Layer 10 of a small transformer language model trained on English Wikipedia (15 layers, counted from 0, width 128).
A neuron's activation on a vector x is GELU(weights . x + bias), where the dot is the dot product.

Input weights of the MLP neurons that the questions are about. A number n stands for (n - 128) times 0.006.
n6 (bias -0.066): 158, 184, 143, 169, 141, 120, 132, 116, 111, 194, 73, 112, 157, 149, 129, 111, 88, 154, 91, 148, 183, 109, 136, 55, 96, 160, 87, 124, 141, 96, 144, 138, 162, 103, 124, 107, 138, 173, 75, 186, 153, 179, 151, 110, 133, 134, 113, 98, 133, 164, 129, 114, 81, 133, 131, 145, 122, 68, 151, 119, 148, 167, 134, 160, 152, 154, 148, 137, 105, 103, 196, 139, 120, 124, 106, 128, 121, 121, 134, 122, 92, 73, 172, 178, 171, 107, 123, 121, 107, 139, 158, 137, 131, 131, 101, 94, 122, 146, 207, 138, 142, 114, 100, 132, 89, 118, 140, 109, 120, 66, 93, 112, 163, 92, 98, 74, 130, 132, 121, 173, 141, 91, 132, 85, 120, 113, 162, 114
n41 (bias -0.059): 137, 146, 91, 105, 101, 146, 186, 157, 171, 149, 142, 129, 127, 154, 176, 80, 131, 153, 163, 136, 119, 76, 176, 107, 106, 119, 139, 145, 134, 127, 137, 180, 145, 116, 133, 101, 131, 200, 114, 140, 91, 158, 154, 75, 94, 133, 120, 113, 122, 157, 138, 128, 148, 125, 70, 84, 176, 136, 111, 120, 108, 113, 91, 159, 125, 163, 77, 178, 147, 126, 102, 164, 138, 124, 137, 85, 140, 128, 116, 108, 133, 115, 131, 114, 130, 210, 136, 83, 159, 146, 214, 92, 134, 151, 133, 124, 129, 150, 126, 162, 147, 144, 73, 116, 140, 161, 117, 108, 128, 112, 82, 108, 131, 101, 135, 109, 124, 170, 114, 125, 152, 152, 112, 79, 111, 160, 103, 115
n42 (bias -0.024): 112, 120, 106, 128, 129, 156, 137, 124, 156, 154, 109, 111, 140, 114, 141, 159, 144, 131, 154, 65, 143, 121, 166, 91, 123, 93, 126, 109, 156, 127, 140, 180, 123, 130, 135, 109, 150, 125, 176, 141, 50, 101, 168, 130, 162, 103, 115, 134, 84, 98, 138, 125, 121, 146, 140, 162, 120, 105, 123, 103, 125, 116, 135, 115, 99, 103, 151, 88, 169, 144, 128, 140, 154, 124, 140, 146, 131, 163, 90, 117, 109, 86, 165, 135, 151, 154, 135, 128, 115, 122, 151, 134, 170, 132, 126, 102, 145, 138, 139, 149, 129, 107, 119, 108, 97, 134, 137, 169, 120, 140, 110, 89, 145, 139, 107, 109, 127, 134, 142, 92, 134, 147, 117, 99, 161, 103, 129, 83
n46 (bias -0.064): 134, 117, 110, 145, 123, 147, 142, 135, 97, 146, 135, 96, 149, 120, 145, 113, 93, 140, 172, 73, 130, 117, 130, 109, 112, 105, 129, 145, 142, 172, 121, 126, 124, 107, 162, 118, 109, 162, 161, 121, 158, 116, 148, 91, 122, 100, 86, 141, 123, 130, 74, 155, 81, 98, 144, 135, 138, 95, 111, 137, 128, 120, 111, 93, 123, 129, 126, 80, 144, 117, 110, 162, 83, 134, 110, 118, 154, 111, 147, 137, 122, 131, 148, 104, 128, 166, 148, 121, 125, 147, 126, 109, 140, 185, 129, 121, 138, 114, 136, 131, 163, 137, 128, 125, 132, 130, 120, 163, 133, 133, 86, 128, 157, 67, 140, 148, 87, 179, 122, 121, 118, 83, 162, 130, 142, 107, 136, 119
n52 (bias -0.049): 89, 125, 129, 107, 158, 138, 180, 147, 149, 115, 156, 84, 153, 129, 126, 158, 100, 141, 116, 146, 117, 82, 144, 83, 117, 139, 111, 181, 105, 69, 132, 154, 122, 119, 124, 99, 132, 142, 125, 129, 62, 152, 133, 89, 133, 95, 120, 92, 92, 190, 173, 162, 119, 102, 154, 186, 171, 74, 137, 107, 116, 169, 131, 90, 129, 97, 132, 138, 153, 110, 119, 168, 106, 112, 111, 101, 160, 108, 200, 98, 118, 95, 139, 151, 120, 126, 106, 136, 95, 77, 150, 182, 164, 77, 142, 73, 174, 132, 157, 169, 167, 124, 119, 118, 144, 83, 149, 132, 140, 109, 145, 103, 161, 139, 146, 128, 90, 141, 116, 147, 124, 182, 170, 152, 162, 132, 144, 141
n79 (bias -0.031): 141, 104, 149, 106, 135, 114, 132, 96, 136, 135, 158, 107, 123, 175, 122, 132, 96, 111, 100, 113, 161, 120, 135, 122, 132, 114, 160, 141, 157, 105, 113, 149, 109, 132, 108, 101, 132, 163, 104, 159, 161, 159, 138, 151, 142, 137, 109, 87, 155, 176, 118, 156, 120, 127, 156, 160, 135, 113, 101, 138, 72, 134, 95, 105, 118, 147, 96, 140, 98, 132, 145, 90, 116, 133, 97, 147, 144, 108, 129, 134, 127, 129, 142, 144, 122, 145, 96, 122, 126, 163, 105, 149, 102, 154, 202, 128, 136, 139, 124, 162, 111, 113, 91, 107, 134, 122, 72, 166, 136, 163, 109, 130, 132, 113, 86, 128, 144, 173, 127, 99, 111, 139, 155, 108, 157, 152, 163, 161
n83 (bias -0.024): 111, 161, 137, 124, 94, 144, 107, 170, 106, 113, 146, 104, 159, 155, 137, 146, 112, 114, 126, 126, 105, 141, 112, 122, 129, 154, 127, 100, 122, 143, 102, 167, 120, 129, 123, 111, 128, 147, 141, 93, 147, 120, 121, 132, 149, 152, 156, 71, 122, 167, 93, 97, 69, 129, 135, 89, 163, 89, 123, 105, 131, 124, 141, 127, 124, 60, 124, 150, 106, 116, 177, 156, 136, 164, 159, 169, 99, 110, 152, 168, 123, 105, 160, 133, 162, 133, 138, 142, 155, 121, 97, 130, 114, 124, 134, 67, 143, 122, 102, 117, 107, 170, 136, 126, 122, 91, 108, 114, 87, 149, 121, 118, 117, 88, 125, 97, 107, 96, 145, 146, 120, 117, 180, 130, 153, 123, 131, 126
n110 (bias -0.074): 103, 164, 121, 146, 163, 118, 160, 88, 112, 132, 137, 58, 144, 125, 121, 125, 147, 119, 111, 117, 156, 132, 134, 123, 150, 157, 145, 129, 127, 144, 152, 143, 106, 106, 133, 113, 115, 168, 113, 129, 135, 127, 143, 54, 114, 107, 132, 131, 106, 148, 59, 66, 94, 138, 107, 174, 148, 82, 146, 62, 128, 133, 140, 153, 126, 63, 128, 180, 132, 99, 115, 77, 111, 187, 213, 126, 115, 126, 183, 131, 115, 100, 114, 158, 148, 112, 98, 93, 174, 100, 142, 118, 122, 123, 106, 56, 139, 157, 99, 159, 121, 110, 140, 78, 154, 136, 151, 99, 180, 97, 129, 117, 151, 93, 142, 93, 149, 132, 169, 164, 165, 125, 127, 143, 92, 141, 164, 158
n120 (bias -0.101): 149, 151, 108, 147, 127, 129, 135, 140, 94, 140, 149, 126, 152, 101, 130, 140, 119, 147, 136, 85, 154, 85, 105, 116, 113, 115, 146, 141, 131, 143, 126, 162, 186, 108, 133, 135, 150, 130, 182, 129, 115, 173, 151, 82, 152, 116, 157, 113, 128, 143, 87, 153, 83, 95, 137, 173, 145, 129, 152, 90, 118, 99, 134, 158, 115, 93, 163, 107, 104, 121, 134, 103, 102, 130, 107, 114, 200, 139, 98, 134, 128, 172, 131, 137, 121, 143, 143, 86, 131, 142, 128, 149, 176, 164, 137, 134, 110, 152, 118, 96, 107, 129, 121, 149, 134, 134, 176, 172, 73, 121, 118, 125, 167, 100, 85, 79, 93, 129, 80, 99, 90, 125, 150, 160, 121, 86, 111, 127
n146 (bias -0.034): 95, 106, 147, 128, 165, 133, 129, 135, 82, 101, 112, 144, 157, 127, 117, 120, 118, 148, 127, 92, 164, 164, 142, 138, 128, 133, 138, 124, 128, 120, 102, 123, 115, 120, 114, 134, 106, 142, 119, 90, 148, 117, 163, 153, 160, 63, 163, 157, 126, 117, 93, 109, 68, 83, 161, 124, 170, 133, 104, 117, 139, 79, 142, 108, 143, 114, 121, 151, 130, 121, 139, 122, 142, 107, 146, 154, 136, 67, 145, 115, 92, 145, 155, 178, 120, 101, 122, 167, 120, 72, 180, 116, 112, 176, 181, 137, 181, 151, 152, 114, 131, 120, 137, 133, 85, 112, 150, 155, 87, 123, 155, 125, 113, 44, 166, 116, 117, 181, 124, 167, 90, 194, 199, 163, 102, 113, 114, 117
n152 (bias -0.025): 93, 91, 121, 145, 167, 130, 118, 131, 136, 171, 160, 126, 124, 113, 137, 105, 121, 107, 120, 100, 203, 90, 96, 91, 122, 110, 134, 99, 110, 136, 150, 121, 127, 123, 135, 111, 122, 148, 169, 109, 106, 148, 149, 115, 119, 128, 137, 127, 107, 99, 133, 149, 133, 114, 151, 132, 159, 136, 101, 139, 77, 116, 143, 132, 145, 96, 177, 97, 124, 118, 149, 109, 134, 110, 135, 108, 128, 109, 109, 82, 133, 117, 112, 157, 103, 120, 112, 127, 158, 133, 154, 162, 131, 123, 156, 141, 87, 160, 122, 105, 170, 128, 127, 109, 129, 113, 141, 147, 119, 123, 121, 157, 126, 119, 113, 92, 85, 150, 128, 146, 91, 117, 140, 142, 132, 129, 135, 107
n154 (bias -0.033): 142, 106, 163, 154, 148, 88, 100, 134, 181, 128, 140, 111, 184, 156, 136, 101, 145, 143, 97, 115, 147, 158, 129, 119, 99, 132, 125, 186, 131, 134, 142, 114, 124, 113, 117, 128, 119, 106, 143, 145, 116, 153, 122, 96, 153, 110, 156, 51, 124, 143, 138, 84, 83, 157, 132, 133, 99, 81, 186, 88, 98, 112, 105, 128, 149, 21, 142, 187, 167, 132, 147, 120, 123, 133, 106, 92, 138, 161, 133, 116, 119, 110, 156, 127, 112, 135, 150, 128, 165, 151, 144, 81, 134, 173, 118, 200, 145, 155, 105, 162, 166, 105, 174, 130, 112, 106, 138, 155, 110, 104, 77, 115, 183, 148, 66, 87, 102, 122, 166, 166, 105, 152, 156, 99, 82, 113, 130, 130
n167 (bias 0.001): 122, 135, 108, 129, 138, 141, 41, 115, 100, 160, 124, 140, 158, 108, 91, 125, 131, 97, 144, 132, 93, 112, 152, 118, 167, 120, 108, 118, 132, 159, 172, 82, 125, 86, 164, 141, 158, 157, 153, 164, 120, 148, 165, 108, 131, 63, 115, 153, 142, 173, 89, 169, 117, 148, 129, 162, 168, 71, 96, 121, 177, 97, 80, 145, 91, 131, 172, 85, 106, 83, 127, 131, 89, 133, 131, 143, 111, 80, 161, 125, 61, 127, 143, 135, 154, 142, 84, 130, 126, 156, 139, 119, 123, 129, 141, 140, 134, 151, 132, 157, 101, 159, 96, 139, 156, 131, 156, 146, 119, 93, 134, 118, 68, 136, 141, 125, 92, 131, 143, 101, 120, 162, 148, 113, 172, 148, 131, 134
n176 (bias -0.039): 104, 106, 144, 148, 149, 88, 98, 137, 81, 68, 188, 115, 139, 124, 172, 143, 154, 121, 178, 140, 162, 100, 149, 147, 101, 111, 85, 155, 133, 188, 114, 97, 121, 169, 145, 103, 166, 137, 199, 125, 119, 98, 137, 117, 103, 107, 92, 98, 68, 135, 80, 173, 112, 150, 147, 122, 189, 106, 138, 142, 167, 130, 149, 169, 93, 91, 115, 96, 108, 130, 248, 140, 83, 74, 106, 116, 92, 160, 153, 128, 48, 93, 146, 165, 125, 122, 123, 71, 93, 201, 139, 129, 161, 149, 94, 119, 143, 165, 168, 100, 88, 172, 94, 171, 95, 163, 117, 118, 125, 146, 175, 146, 133, 96, 91, 107, 104, 172, 166, 110, 127, 114, 85, 107, 178, 187, 76, 138
n203 (bias -0.083): 88, 104, 120, 140, 124, 109, 138, 139, 135, 128, 177, 106, 139, 143, 137, 107, 138, 92, 127, 56, 178, 118, 123, 137, 90, 114, 149, 163, 125, 117, 133, 145, 148, 111, 133, 75, 116, 119, 194, 132, 138, 129, 130, 127, 151, 138, 139, 140, 120, 110, 122, 151, 123, 106, 135, 164, 157, 125, 126, 105, 143, 109, 109, 96, 91, 121, 115, 95, 112, 118, 172, 100, 117, 121, 122, 126, 126, 109, 92, 133, 127, 107, 181, 118, 128, 182, 169, 117, 97, 154, 149, 109, 117, 138, 148, 173, 139, 146, 120, 129, 102, 181, 133, 141, 110, 126, 125, 144, 128, 71, 136, 108, 118, 128, 105, 159, 157, 135, 141, 138, 111, 159, 129, 153, 107, 73, 127, 102
n217 (bias -0.048): 133, 74, 129, 124, 124, 99, 166, 123, 100, 173, 109, 171, 104, 142, 156, 148, 117, 139, 138, 106, 136, 105, 96, 97, 130, 143, 34, 147, 138, 154, 147, 90, 121, 98, 162, 144, 117, 178, 150, 82, 109, 96, 117, 134, 138, 107, 109, 122, 115, 126, 102, 124, 136, 139, 141, 130, 134, 137, 130, 134, 135, 166, 100, 213, 84, 130, 158, 122, 108, 122, 135, 170, 113, 113, 136, 114, 112, 151, 131, 91, 128, 193, 151, 125, 137, 169, 143, 82, 109, 120, 130, 136, 166, 103, 129, 128, 127, 158, 134, 122, 101, 147, 127, 143, 165, 117, 63, 145, 131, 115, 153, 136, 141, 142, 85, 132, 177, 157, 83, 73, 103, 106, 165, 139, 120, 139, 124, 115
n229 (bias -0.099): 114, 67, 141, 90, 86, 119, 140, 88, 87, 124, 107, 106, 136, 157, 100, 130, 123, 166, 130, 71, 150, 135, 113, 111, 133, 126, 108, 109, 179, 171, 169, 131, 164, 117, 137, 120, 95, 132, 184, 118, 155, 116, 145, 147, 149, 99, 107, 143, 99, 152, 99, 118, 113, 163, 137, 138, 129, 92, 177, 105, 173, 121, 99, 165, 129, 112, 114, 129, 153, 59, 171, 88, 100, 57, 174, 175, 164, 122, 86, 169, 138, 183, 145, 139, 188, 132, 108, 81, 186, 149, 238, 100, 112, 105, 98, 141, 113, 171, 131, 81, 118, 149, 132, 117, 145, 127, 130, 126, 171, 114, 156, 125, 128, 49, 165, 136, 120, 117, 96, 152, 125, 147, 134, 136, 101, 139, 139, 87
n367 (bias -0.057): 120, 113, 141, 77, 165, 145, 140, 172, 165, 166, 171, 146, 101, 116, 150, 115, 163, 117, 146, 144, 148, 112, 124, 150, 110, 136, 135, 183, 91, 70, 117, 132, 142, 110, 158, 103, 104, 106, 118, 123, 100, 134, 112, 113, 120, 139, 154, 100, 106, 214, 160, 95, 122, 103, 139, 118, 127, 118, 217, 120, 146, 143, 125, 143, 129, 111, 107, 139, 150, 136, 150, 134, 113, 179, 132, 166, 178, 116, 108, 125, 138, 175, 119, 136, 135, 178, 118, 113, 133, 118, 128, 123, 155, 152, 154, 70, 111, 134, 100, 115, 132, 117, 125, 121, 80, 118, 145, 127, 137, 108, 104, 79, 140, 73, 25, 137, 168, 146, 164, 123, 113, 168, 95, 95, 156, 89, 126, 112

Each question shows a token from some text and the vector x that enters the MLP there. A number n stands for (n - 128) times 0.057.

" 14": 130, 147, 125, 138, 109, 152, 142, 139, 130, 126, 115, 126, 109, 120, 139, 107, 121, 138, 125, 97, 124, 122, 124, 126, 120, 119, 156, 141, 133, 134, 114, 131, 140, 130, 130, 137, 118, 113, 130, 131, 161, 123, 113, 133, 124, 143, 148, 137, 137, 120, 129, 116, 101, 135, 108, 129, 128, 120, 139, 137, 121, 152, 122, 144, 158, 143, 124, 122, 134, 123, 122, 128, 169, 135, 106, 111, 121, 119, 114, 132, 132, 138, 114, 138, 114, 128, 145, 132, 149, 134, 146, 128, 150, 127, 129, 127, 113, 26, 119, 114, 117, 122, 158, 118, 140, 141, 125, 116, 128, 135, 158, 159, 127, 150, 126, 127, 81, 114, 107, 126, 128, 133, 115, 134, 134, 137, 117, 124
The neuron with the highest activation: n120

"arly": 158, 153, 133, 129, 132, 144, 133, 121, 145, 157, 125, 138, 144, 129, 108, 96, 128, 135, 126, 134, 124, 115, 113, 124, 132, 124, 161, 123, 114, 133, 132, 147, 119, 103, 141, 152, 125, 97, 96, 130, 128, 113, 150, 122, 125, 147, 128, 116, 108, 115, 135, 131, 120, 114, 116, 129, 142, 130, 117, 130, 128, 154, 169, 133, 124, 146, 143, 165, 138, 115, 106, 133, 151, 153, 115, 94, 119, 169, 107, 143, 114, 121, 153, 132, 104, 106, 118, 139, 122, 135, 137, 117, 122, 114, 126, 126, 127, 43, 120, 122, 128, 127, 137, 133, 142, 137, 127, 125, 140, 118, 130, 151, 120, 148, 107, 121, 122, 106, 142, 139, 145, 116, 110, 127, 131, 125, 126, 115
The neuron with the highest activation: n6

"\n": 122, 111, 131, 127, 125, 127, 145, 119, 128, 131, 140, 131, 126, 133, 141, 118, 114, 121, 122, 116, 125, 133, 133, 120, 184, 114, 129, 129, 129, 124, 126, 144, 107, 107, 132, 105, 115, 116, 129, 122, 134, 139, 125, 125, 155, 119, 130, 129, 136, 110, 135, 126, 125, 126, 126, 129, 138, 120, 134, 134, 120, 127, 122, 116, 143, 137, 126, 130, 121, 133, 112, 111, 150, 128, 133, 130, 131, 132, 121, 119, 132, 125, 162, 133, 123, 133, 143, 126, 129, 129, 140, 147, 121, 135, 113, 125, 124, 20, 121, 127, 129, 138, 141, 116, 126, 140, 150, 133, 135, 141, 131, 168, 125, 110, 119, 115, 111, 124, 141, 118, 129, 129, 143, 147, 136, 135, 125, 125
Which three neurons fire most, strongest first? n46, n146, n152

" July": 154, 157, 132, 102, 103, 157, 162, 115, 136, 149, 137, 140, 107, 91, 117, 129, 125, 155, 133, 105, 107, 144, 121, 165, 148, 110, 138, 101, 135, 139, 132, 148, 128, 118, 123, 139, 149, 139, 136, 134, 123, 133, 122, 124, 142, 136, 122, 139, 103, 108, 158, 124, 129, 104, 103, 109, 126, 125, 107, 129, 122, 140, 134, 132, 132, 137, 137, 141, 150, 129, 118, 143, 158, 131, 110, 111, 128, 167, 106, 137, 143, 130, 125, 120, 133, 116, 97, 137, 118, 148, 124, 134, 112, 119, 121, 165, 129, 55, 121, 106, 130, 91, 129, 127, 125, 145, 131, 126, 135, 116, 124, 156, 113, 101, 147, 141, 104, 129, 114, 123, 146, 139, 115, 121, 137, 139, 116, 129
The neuron with the highest activation: n41

" end": 122, 117, 125, 131, 142, 135, 133, 136, 144, 129, 137, 107, 116, 113, 120, 124, 131, 126, 119, 112, 127, 125, 125, 135, 159, 109, 138, 109, 115, 125, 117, 130, 129, 128, 125, 108, 129, 117, 121, 127, 173, 135, 121, 124, 130, 116, 150, 122, 107, 144, 138, 117, 138, 128, 133, 152, 132, 108, 126, 138, 123, 150, 146, 135, 132, 131, 123, 131, 127, 150, 117, 129, 127, 123, 121, 130, 94, 145, 129, 130, 140, 120, 142, 145, 132, 122, 134, 122, 135, 128, 126, 127, 127, 120, 113, 130, 117, 23, 110, 108, 131, 133, 141, 117, 130, 129, 139, 129, 138, 123, 127, 178, 122, 141, 130, 114, 135, 116, 133, 133, 160, 145, 137, 121, 140, 130, 129, 123
The neuron with the highest activation: n110

" P": 148, 146, 102, 120, 117, 148, 121, 140, 119, 119, 113, 114, 104, 145, 121, 137, 134, 158, 130, 131, 125, 114, 117, 123, 148, 78, 138, 124, 135, 133, 130, 99, 122, 140, 138, 152, 117, 129, 140, 129, 135, 129, 102, 124, 133, 133, 131, 121, 125, 139, 129, 129, 129, 130, 115, 150, 124, 133, 127, 128, 129, 118, 132, 139, 124, 116, 137, 121, 141, 135, 134, 134, 138, 124, 111, 124, 124, 147, 122, 110, 132, 132, 119, 131, 105, 118, 121, 126, 136, 136, 147, 141, 131, 125, 127, 128, 120, 35, 121, 122, 149, 127, 136, 113, 157, 122, 136, 134, 132, 138, 156, 173, 152, 140, 125, 136, 119, 112, 128, 124, 109, 141, 133, 139, 129, 130, 108, 122
The neuron with the highest activation: n120

" the": 145, 130, 140, 128, 138, 157, 139, 129, 123, 132, 120, 127, 123, 128, 142, 132, 115, 114, 130, 111, 125, 120, 133, 127, 149, 106, 146, 112, 133, 124, 134, 140, 118, 120, 137, 115, 125, 108, 124, 142, 136, 121, 127, 124, 137, 122, 136, 127, 120, 135, 119, 119, 116, 123, 124, 131, 138, 125, 120, 146, 126, 137, 146, 116, 124, 146, 111, 141, 130, 122, 111, 115, 140, 137, 127, 125, 143, 133, 119, 119, 135, 125, 161, 140, 122, 125, 143, 148, 136, 125, 144, 130, 124, 138, 129, 132, 133, 11, 121, 119, 129, 137, 122, 115, 130, 127, 150, 138, 130, 142, 133, 161, 90, 123, 119, 118, 123, 132, 130, 130, 128, 125, 133, 136, 113, 123, 131, 127
The neuron with the highest activation: n146

" R": 115, 122, 106, 126, 116, 134, 120, 139, 137, 128, 132, 133, 119, 105, 126, 118, 132, 134, 127, 109, 135, 133, 142, 131, 138, 102, 163, 121, 141, 123, 127, 87, 117, 132, 120, 143, 95, 129, 138, 141, 168, 128, 94, 123, 125, 148, 134, 127, 147, 144, 132, 141, 119, 137, 124, 140, 121, 104, 120, 149, 132, 136, 110, 143, 119, 130, 133, 107, 127, 143, 118, 139, 112, 118, 111, 117, 122, 121, 145, 128, 139, 128, 132, 118, 142, 132, 147, 129, 126, 135, 113, 118, 131, 135, 144, 123, 119, 57, 114, 135, 132, 136, 137, 88, 150, 122, 133, 114, 128, 135, 145, 188, 118, 132, 142, 130, 118, 121, 122, 122, 156, 123, 133, 145, 132, 132, 104, 133
Which neuron fires most, and how strongly? n46, at about 2.3

"b": 108, 111, 122, 140, 123, 112, 92, 105, 161, 132, 105, 150, 130, 99, 138, 137, 145, 96, 127, 168, 134, 131, 102, 149, 117, 97, 153, 117, 143, 131, 122, 127, 125, 146, 144, 134, 84, 117, 96, 125, 98, 126, 119, 111, 141, 173, 172, 138, 141, 162, 105, 136, 157, 142, 142, 137, 144, 158, 144, 145, 135, 125, 118, 122, 120, 131, 131, 143, 133, 116, 111, 130, 117, 161, 153, 118, 113, 131, 128, 127, 149, 130, 130, 135, 138, 108, 109, 126, 122, 97, 141, 126, 130, 153, 118, 122, 145, 70, 126, 110, 124, 116, 149, 132, 101, 124, 131, 132, 138, 149, 137, 137, 132, 151, 131, 107, 126, 95, 121, 111, 156, 120, 106, 139, 127, 119, 130, 116
The neuron with the highest activation: n367

" in": 166, 114, 129, 108, 127, 161, 116, 137, 141, 127, 123, 131, 92, 138, 135, 127, 122, 132, 126, 121, 123, 120, 141, 124, 141, 124, 155, 125, 135, 141, 110, 150, 117, 148, 143, 147, 134, 138, 137, 120, 139, 126, 134, 139, 126, 137, 132, 139, 116, 153, 131, 118, 130, 134, 120, 130, 132, 121, 127, 110, 132, 132, 139, 126, 139, 137, 123, 133, 113, 133, 122, 119, 125, 129, 109, 96, 117, 139, 112, 133, 144, 108, 121, 142, 106, 123, 138, 120, 120, 148, 148, 137, 137, 141, 124, 156, 118, 14, 106, 134, 137, 135, 150, 134, 122, 136, 125, 129, 123, 126, 128, 140, 96, 131, 122, 119, 120, 116, 138, 132, 131, 131, 115, 123, 135, 148, 113, 114
Which neuron fires most, and how strongly? n41, at about 1.4

"ing": 106, 131, 118, 126, 132, 145, 125, 152, 130, 108, 121, 128, 123, 142, 108, 123, 126, 125, 117, 154, 121, 135, 103, 163, 183, 135, 142, 118, 115, 129, 117, 150, 126, 148, 125, 141, 131, 118, 130, 155, 129, 122, 101, 140, 111, 129, 129, 121, 136, 104, 133, 111, 142, 146, 137, 123, 101, 117, 136, 106, 126, 142, 129, 145, 143, 135, 103, 141, 135, 151, 119, 119, 144, 118, 133, 141, 118, 148, 114, 126, 134, 101, 135, 151, 141, 126, 142, 118, 132, 100, 85, 133, 135, 118, 95, 130, 112, 54, 116, 126, 146, 142, 178, 122, 127, 121, 134, 117, 133, 140, 132, 138, 97, 150, 136, 128, 156, 111, 138, 125, 145, 146, 111, 104, 139, 140, 120, 111
The neuron with the highest activation: n83

"r": 118, 147, 135, 123, 99, 134, 152, 105, 115, 142, 134, 173, 131, 123, 132, 161, 142, 89, 91, 163, 137, 124, 132, 120, 132, 145, 133, 130, 144, 121, 87, 111, 105, 109, 143, 105, 155, 110, 91, 150, 142, 125, 99, 133, 131, 114, 143, 140, 163, 131, 131, 142, 151, 120, 149, 140, 112, 135, 116, 150, 117, 130, 135, 119, 92, 126, 123, 139, 114, 154, 103, 144, 154, 134, 100, 134, 121, 118, 143, 153, 139, 130, 98, 103, 133, 121, 132, 117, 89, 149, 110, 121, 143, 111, 128, 117, 126, 95, 135, 133, 121, 129, 120, 125, 159, 140, 115, 119, 140, 110, 137, 163, 97, 131, 148, 156, 116, 129, 109, 112, 140, 126, 139, 128, 129, 121, 145, 129
Which neuron fires most, and how strongly? n79, at about 1.9

"ig": 142, 102, 132, 120, 111, 125, 133, 121, 147, 108, 134, 124, 116, 118, 127, 141, 139, 136, 130, 173, 114, 127, 134, 123, 170, 136, 120, 75, 139, 134, 118, 118, 98, 142, 155, 141, 108, 104, 135, 147, 133, 111, 108, 129, 119, 142, 149, 128, 94, 112, 145, 130, 129, 132, 114, 120, 138, 137, 130, 171, 130, 121, 103, 146, 124, 116, 137, 130, 124, 103, 124, 138, 149, 119, 115, 133, 121, 140, 135, 117, 168, 142, 88, 118, 138, 132, 112, 101, 125, 150, 143, 125, 121, 132, 124, 139, 96, 81, 141, 127, 127, 123, 105, 140, 158, 117, 127, 119, 118, 140, 149, 157, 118, 97, 180, 130, 105, 141, 117, 134, 171, 121, 109, 122, 108, 158, 121, 136
The neuron with the highest activation: n229

"ation": 150, 143, 121, 147, 117, 132, 130, 127, 118, 143, 109, 130, 123, 122, 149, 141, 126, 130, 121, 164, 117, 126, 119, 114, 121, 101, 134, 118, 141, 129, 131, 165, 128, 149, 125, 124, 97, 107, 106, 137, 102, 124, 101, 142, 147, 155, 148, 111, 134, 97, 117, 113, 136, 113, 151, 125, 118, 141, 141, 145, 130, 140, 139, 112, 142, 142, 138, 152, 125, 120, 134, 151, 170, 144, 130, 113, 103, 146, 112, 156, 146, 113, 128, 111, 125, 119, 113, 130, 141, 101, 96, 120, 140, 118, 136, 107, 111, 53, 117, 139, 102, 117, 129, 147, 164, 131, 135, 131, 134, 117, 125, 161, 121, 127, 114, 147, 128, 136, 142, 142, 119, 98, 121, 127, 136, 134, 117, 124
Which neuron fires most, and how strongly? n83, at about 1.5

" \"": 133, 120, 96, 142, 142, 116, 131, 124, 136, 117, 117, 92, 143, 129, 130, 126, 144, 156, 127, 121, 135, 131, 148, 121, 160, 124, 153, 123, 130, 120, 126, 124, 133, 151, 123, 135, 96, 137, 123, 119, 107, 118, 137, 138, 145, 126, 151, 125, 139, 129, 143, 115, 121, 130, 165, 114, 127, 122, 134, 111, 132, 153, 129, 139, 124, 154, 138, 121, 127, 153, 117, 102, 157, 123, 130, 121, 115, 124, 128, 144, 138, 125, 114, 130, 133, 112, 118, 132, 89, 133, 137, 139, 131, 123, 119, 136, 132, 55, 111, 120, 117, 120, 144, 90, 141, 113, 143, 126, 128, 149, 139, 173, 109, 120, 109, 137, 113, 104, 127, 120, 122, 140, 134, 162, 112, 106, 117, 136
The neuron with the highest activation: n146

"orth": 166, 148, 124, 140, 110, 141, 139, 132, 142, 146, 120, 114, 108, 124, 95, 148, 142, 137, 112, 155, 125, 109, 120, 138, 127, 103, 147, 100, 126, 120, 124, 139, 120, 112, 122, 123, 113, 112, 108, 128, 141, 128, 118, 139, 136, 126, 127, 115, 120, 110, 129, 112, 148, 132, 140, 134, 122, 144, 120, 134, 134, 150, 140, 127, 146, 138, 144, 161, 115, 121, 123, 146, 162, 138, 125, 121, 87, 134, 121, 141, 119, 105, 111, 136, 117, 131, 114, 140, 127, 125, 129, 124, 127, 119, 129, 108, 103, 45, 133, 112, 124, 124, 134, 134, 147, 117, 137, 121, 135, 122, 110, 168, 122, 126, 137, 99, 174, 121, 145, 140, 132, 103, 143, 130, 148, 146, 117, 128
The neuron with the highest activation: n6

" |": 122, 119, 135, 129, 135, 140, 147, 133, 120, 145, 129, 154, 115, 120, 148, 120, 105, 121, 121, 105, 126, 129, 129, 128, 167, 114, 130, 119, 123, 125, 128, 138, 105, 130, 137, 99, 126, 119, 133, 127, 129, 129, 128, 127, 137, 119, 136, 123, 135, 125, 124, 116, 123, 130, 133, 133, 138, 112, 129, 126, 120, 130, 129, 109, 140, 139, 134, 134, 123, 126, 117, 122, 144, 131, 136, 134, 133, 136, 126, 118, 139, 130, 154, 149, 128, 119, 140, 126, 124, 129, 138, 134, 115, 124, 128, 126, 126, 13, 126, 115, 138, 142, 131, 116, 142, 131, 152, 136, 126, 135, 132, 167, 110, 116, 121, 119, 116, 130, 142, 128, 118, 135, 129, 143, 123, 131, 131, 124
The two highest activations, in order: n146, n152

" e": 129, 122, 115, 122, 144, 133, 122, 112, 115, 138, 92, 129, 116, 129, 132, 113, 144, 145, 123, 121, 127, 141, 120, 111, 145, 90, 143, 123, 135, 125, 114, 116, 119, 129, 110, 130, 112, 125, 113, 135, 108, 138, 138, 143, 143, 120, 133, 156, 114, 117, 124, 111, 123, 129, 132, 113, 112, 131, 126, 161, 144, 130, 120, 134, 131, 126, 134, 149, 120, 117, 125, 141, 135, 148, 137, 159, 121, 163, 93, 132, 123, 136, 115, 109, 110, 131, 142, 106, 140, 157, 145, 133, 142, 117, 117, 151, 120, 31, 121, 127, 136, 108, 135, 129, 145, 147, 126, 137, 135, 132, 122, 152, 130, 143, 140, 141, 125, 148, 131, 141, 118, 120, 117, 145, 123, 131, 147, 114
The neuron with the highest activation: n229

" F": 136, 116, 128, 124, 127, 140, 129, 144, 101, 129, 131, 116, 96, 122, 138, 123, 151, 143, 145, 134, 123, 104, 137, 138, 150, 84, 127, 130, 126, 136, 120, 97, 107, 143, 152, 138, 125, 129, 140, 118, 140, 132, 98, 126, 126, 139, 137, 136, 136, 127, 120, 123, 154, 132, 112, 138, 130, 156, 127, 142, 130, 135, 127, 141, 120, 125, 119, 117, 125, 131, 133, 137, 134, 121, 95, 132, 95, 132, 134, 130, 128, 140, 117, 133, 107, 111, 128, 129, 122, 146, 148, 138, 135, 129, 121, 130, 110, 41, 114, 122, 122, 135, 124, 114, 130, 139, 126, 120, 137, 142, 146, 177, 134, 139, 119, 142, 113, 133, 128, 134, 132, 120, 119, 155, 137, 139, 114, 117
The two highest activations, in order: n176, n217